Layer 6 of a small transformer language model trained on English Wikipedia (9 layers, counted from 0, width 64). Numbers have three digits each and are written without spaces.
A neuron's activation on a vector x is GELU(weights . x + bias), where the dot is the dot product.

Input weights of the MLP neurons that the questions are about. A number n stands for (n - 500) times 0.0015.
n2 (bias -0.013): 670554473560320381471313469480476580505504354462621519685426430380646667409408438533402498436533450645186349608337393290376501443330676640536650496610398584648559378582462468448568605791600391
n3 (bias -0.048): 578406507396447692465440387497442510569430569213489468474308404669648428471551610742607461637408429312285519677185512350361662530781487610535605674586350517364434645230280552442423553474766473
n9 (bias -0.057): 505394537462282482491452547290336389577461564400595446626520481710611416658546541652522591607604026619515668576688558404494262488541562352342604473525607383638591476639624350252459412601597426
n13 (bias -0.037): 390509481421424488415602455472606617526414603440441706533553380667549412555534405522670468612533377194319523512514490317534533576456660448516533355423461502719809397436615478447330387464552672
n15 (bias -0.058): 495391427398455577518470418442487617437577620538418505575613362608624428496471609387690419752565323467536470614527399139496567344588480385353424672493308383564300581466674434567539373510590512
n33 (bias -0.039): 424528706444580696379494553324474556554478308569608359238738356370616399596685634399299415423490444543631619560554494339436404595512748463351523673428511348597323507670616358395501576274574590
n36 (bias -0.061): 711661490429290457137615474372469454683471476453415432587509529574619570433553462686527493641370613676391474489665619548426573545621538540419195510401501511492415594421672276405576656569480497
n37 (bias -0.066): 670549368668637481519617517526298308703442727511537282413709557487573507688609576233216569306409524506440645508676529434527565570609452575243251675582458213464654536311445459542647512588380650
n62 (bias -0.035): 530413519400329557457167413381445557564416561521553426423539532532626526540447556648515363258458639370683695460523458651514486417785355506489460492486532452392527592556681570530572524560367421
n63 (bias -0.043): 494608405501515468335410407484587582678476208517763416374674378525572504540719520560208565409432605428474425568377294329424514385249511433525445650523538470378542400671657531647420628697647466
n69 (bias -0.067): 562284451555510589495294450514301362747531433318576496434730437558366462270509664433378567462370674571458425500436659574497508415347433656428222507474505465820593449292734482408499509617481599
n93 (bias -0.031): 416513357525363487591369563404320619525467748334580460498512515554571348461539424621587507473563453451322584485554651538510485566689510496511774596601361459436473607448534440226348388534413759
n98 (bias -0.058): 618360440650442565598674428524554518401347328491582419322472725523558313432384747512685369368519430573317400582425315643575452359617651543475360759638475356622447406354684403533532388476578363
n113 (bias -0.069): 559506495499532494279570389523552558497443376513467625541359513528567438227667557633629322444404488341340810560390553565444586422541488556435473538684356397683261484759789311510516514607305459
n127 (bias -0.068): 502643540531371391634464559503379744533386474513445342482326371673481378338408633740625627266337455725407178548295456371590343607760463593436523519441552421676374490378559497503598514578581440
n128 (bias -0.052): 612547558551521297579649597608588412543313351476424644541517332293657460488639528504657684394510578483242377543555444545414551499534790448477516446526498336577513442391577293515391401672483643
n129 (bias -0.049): 388406326440493490439348296341415677557549451378519640356395559792620576417442738629389451354419360505594620533442610586438758514385616516368391659467566662554287639550681212391396593458409493
n130 (bias -0.025): 656538609572560590429511408247613568417377582398754433460427386542747384466347363395549561486602333670489462581651631602341486465629423383476476408618564562587462467484358459393348316387611535
n137 (bias -0.050): 641514571533653756362440321504316626688352502425216402544606673771563589235695619481514669495421335407374566687485633620439534595299710425341473459188425602526617495419486638358419387459328547
n139 (bias -0.076): 566621373492626613510527543599549378719306409404560329529505340478423325306595673780550270329420615498418776519399327297562855687672443534530334548471516509627460572374670516352467307546316376
n142 (bias -0.047): 610709339708613476510483543338550488562468630385438439640505398573498578534442512698521562368484404524314625510286232567491418567550610431473372524538522280566567647400591470203486683605333632
n144 (bias -0.059): 550533327508551520396689380519468504490554514679561672642742442444512363275535480514323501311518487423570470541517507348402550560561391589580491354536451417560394551508412761309308394338670558
n145 (bias -0.025): 644445327370522377571563487404541411579504327623307724243594267562547552454587494497414310621561568479583455557546739404515489643535657563588499437557443557571596415586403503311448401456534525
n147 (bias -0.026): 639657243694583389467403486464480230531530269531450391645622303600554567378512537348403689454593606515366499593383535463658442369580561566360554547325525373711391760502454385431398395463681484
n158 (bias -0.022): 552597568553648388435433352310290496526390397574306452666700404306454461434683713687281385360534616598567538548688545489388460324465491489556535562310556452540448454476587544441447672608705577
n171 (bias -0.022): 625391257693639423236627748480439499434495419441506521431451459661650533373449610361470563569477485572503385585479612592467427463616514311454620475544577355687602648690349332357557560500382372
n174 (bias -0.081): 639551378587511289510747369486670547411484550402481346363530447493494496436554531678481411314357584807589708541396683702392706539588406525493430482483356485681288718585510616576285464495513328
n175 (bias -0.057): 462443482650752541304386368351613550513500579402475637368720542640568496557341527484220422495554459370568618542522587326449642739599360436395507374314555621639528557506543657574340426557261466
n177 (bias -0.063): 315581569448568442457589467505490448371521520372495527390476588629464436538466645407493369473383457238574730640567732310508531562494623534565391597470557582505531693459403491466410194390389549
n182 (bias -0.036): 705390434659462541610271388467562592518464494412668482447580528607434676311342602457341525482533352464565670561463383433498562462724365426381333384538566674569524593556636791414281446611425585
n186 (bias -0.066): 488408496613535629345269532563535629662331562667615335388419536554543483272615656396292459646259526338585469707566531390340522259432462502445317548456574359631257437584426690641673656584639606
n187 (bias -0.044): 619580394477460519433569296351684623532451629551332255694269469591629604450678392574342489274440477608504185617434547455531541547437386430438449498328674695528369549364645383706708526657625476

Each question shows a token from some text and the vector x that enters the MLP there. A number n stands for (n - 500) times 0.018.

" success": 368539572452537547536461445529520531438601545560506383469475469529544442499420578407421506496654495504438505234560485548583585486425449474468464569526600536466505508495390477535545563531541460
The neuron with the highest activation: n37

"s": 476347500514520537568460510507566453420553452476469518552599512509505464457540559510513477479608537565416545157541472476536545510442415413526442519570497550497468478528597507520595535461535455
Which three neurons fire most, strongest first? n69, n98, n139

" L": 468505521480500479477443498572582550344551529511450476502494531598484487410546566490527543491460479431462517201552547545504539509405443450722515520494529522419458538533474496484582584436516520
The neuron with the highest activation: n129

"h": 502559495509500442485441469567620494377636471576428577490541506432438451481530473477590509469512462533466485286540560500471515500423464451735543375500508525450544419514463521585557556508499499
Which three neurons fire most, strongest first? n145, n144, n13

"ated": 518430549533625445516476519546571527481519463603528556524515495531510516569544413386528527494539435423413497151498447514537504493520449409516451508598585545449565559525449531451561539478450455
The neuron with the highest activation: n171

" end": 391533478439529495517432470553526560499589504624481531491535522540504447432619522437475537547589537541392516203566533494512534433346399460542474534487513560396487563513479524521576552473538426
The neuron with the highest activation: n63

"rop": 369521612479521539585412453485525497438504526590458465468608546527427490496477459461549483603581460596491547156570522566495561515480520448577502438524538527517493475492428560474531536362441532
The neuron with the highest activation: n130

"az": 514543632492452413470441560530653472350608475557472561490534474424535486509554495474509504447563447440449453319484502527503456481404503494714509423549546534443521377503480555566556568468533487
The most active neuron and its activation: n2, at about 1.6

" S": 459546586530514438601537440521554467405570498495452527486504532538483542490491518452545498506454486512523622173512512502482535522453412493749504433552490458428531483480493564532518499432509476
The most active neuron and its activation: n174, at about 1

"hen": 476514571512490429550395570559537535360469607518432487491516460501471397503593503505472584455608476507459539244580570530541449557523436464592489511451490586389407532512440534497555618432554462
The two highest activations, in order: n93, n158

"st": 413562541606456500494472530523564427497532389590467504596514519542452490445569454485447569518557544487440510245415476462469493483384498399664611549510459587549506542483479426512645501450471495
The neuron with the highest activation: n2

"at": 374551601554510488496436506485589477417497508600408534454546477541389476478578511442446494459596455559471513276578558507540479486496488418710492499527591527465443417547438541420610576509438473
The most active neuron and its activation: n158, at about 1.7

"ified": 462462525519566501516409570510524481474555415557546526442566493492490524517526497554442564516571509453367537121487454535582481471534458421493442518554612548480508517530453551499545519464554459
The two highest activations, in order: n63, n182

".S": 451554591512438422452396492506586453388573425578430450531462476510538581491563510492408553547538553448522566208540420528502529540440497615451555508534494402494549509571418536554535561469482518
The neuron with the highest activation: n63

" in": 471469584502552486562440531523496556448474496505429513463570508549363516525589590464531510465615505502429546134557572612471464521435452470447518499451592550506537501501494567517514492457464434
The most active neuron and its activation: n137, at about 1.3

" of": 459475595491487505507452578476528544522491424506454504500543511543397545548573572436499573530616490457457610095493560541501477522494473413474518464506513549524496524503473473516531501448484512
The neuron with the highest activation: n33

" ": 463505584525583467568449541445542511407679534519503483471433550551442492437495555493435574481471431496538649236602489511554523506492481415557532582506495460439530533452427491504536496428485413
The neuron with the highest activation: n177

"ce": 431457511516476525507465484465557536529600488533556494527468438505454499476518483514514507561595443530465550105468486483521602453474418459563521524488582587536459487598516562445548517470436456
The neuron with the highest activation: n182

" gen": 384486524434397551590410369512525450459569511567470495475497558523469577554482588494481549586505456548403513202517539486491484527498520548625427538627478548426490564474440512490499559459560478
The two highest activations, in order: n3, n129

"se": 502495531480462471553511491481570430468585454527469446510514543524475559444551524517367543418589523524503490201428512474518486553521471455652460528560581626530484498438372421457616594459504491
The neuron with the highest activation: n187

" its": 522504494491514509536445445561566464478536493558476425487518488567338534499484554502497562484575507471428547111499488483595510538490474497507503539581552486524551569482479489426520581432485478
The neuron with the highest activation: n142

" con": 467451671480543479506515508524459507409483465478470562503502448565442535521601564492529548539558540576445534236457578618429466597442429489527460532445596598475481525550481559413539458414478355
The two highest activations, in order: n137, n174

" k": 429539481519431515568549512523579494482618481539409543485491516466468468483601550440612564602515462410410518272461486326452530495391474538623548554422510601414554487415555522522612501439536463
The neuron with the highest activation: n13

" and": 542514584520497467443423522503535469481533472502546500535565530543387499522531503454542526601566465481469559054537522482531532502519467480439485499496539554521472496489530560493515544429489473
The most active neuron and its activation: n182, at about 1.1

"14": 507554542519510471487445511541513475426729506569418511559516468527488528512540496388632585483422485537412541226518459534563442460447448471464567493509533488493552484527470451503553578432514446
The two highest activations, in order: n147, n171

" rel": 473423426458502529489492523515490457381461466566476539388434468556576513513580577428599525639491488567388575341512575544444519510365433402537472559540495633464527450605489554512509570363590556
The most active neuron and its activation: n145, at about 1.9

" inst": 458443507610490551511357470565523519538491460556535570457502474525438499554588465534481559552552543481470496188440564457494496497439428446572500582530524607511531565518452469517524509291480487
The two highest activations, in order: n63, n129

"f": 516395495574542450505376580473554502521496533547407558556484465569560463503541502394554573485515484503493475275465522444472439528447399438705553585520552588463507509579384472434623501505417502
The neuron with the highest activation: n171

"x": 475409599454614457531485472472517543431598620586470469548495521499478488455530532410586459509498374500488528223570456472552497479534461443688582454491560499451520547544415527508542516411432514
The most active neuron and its activation: n177, at about 0.29

" H": 398510492496527461497417456541595501425600514511402526475532567575452479445458493534503481551474510448489578240564506571524605534404457458721561479516495568405529514427532490525579518426480473
The neuron with the highest activation: n177

"-": 499417450577523488564491530510582488521527463497491492529478551595464389567486564478508535538476528519563512172393579568475525516505451393613456515564489558486506557428459479424581577480427454
The most active neuron and its activation: n171, at about 1.6

" Z": 448473616481519439516440446531555461404609545525512523477554541532463527532559533487518494412450420398497514228504505504487440503394477474748568476521555506454494470525503534583558552446571460
The neuron with the highest activation: n63

" old": 510471475417584471537410492568566478519557555624412496429571558456404481556504605463505499587573428463476530175475471514579432446459457513521447539510500546527533511535453494523623586395505474
The most active neuron and its activation: n37, at about 0.21

"as": 481624628546463423613492499570628498314542519531429475529544537442461498489580569420503500490544546540466492259474446458480426515420532448648457432549579511441450446539521485457541525492550519
Which three neurons fire most, strongest first? n128, n158, n2

" not": 495454599476460476483495450574523494435590529510566525438513529529486472492522593494502617511601515497415479156477503422497502456451408450491429553521561562549523510584522473481482601426561455
The neuron with the highest activation: n63

" prom": 561454573463474554459349439505535497479492484567498539454418553602573474484593525453528539741492503444372500265519521450543547560480447548485462561560517600458474474566364511501523547395505446
The two highest activations, in order: n3, n186

" pre": 397484559480498483534507444533462492415590427561509496515477516539484500547570608519536516538547441582427502251396570533483518582495369600533438580455579634464509541518499453430500489518409381
The neuron with the highest activation: n129

" B": 460533502510493479548441448559504473460567443560439555495591537532444493490496527465568538497442494449525575215556498523489503474343428539744526475494530492377514468505443522555613515486580482
The neuron with the highest activation: n158

"er": 441438585530438590485417457546588459459538483469489492511454455522495471507495515533556554452542488565476519173500473612519532455625400433639421529518557569480450503556445495467562578447483518
The most active neuron and its activation: n62, at about 2.8

"ing": 436448537538499519542401501502545500500493464563429537496563543595533474541519497482494485525657458455374562154489455532612468496441464417478510462523513543513525499524567547466594518470549456
The two highest activations, in order: n13, n9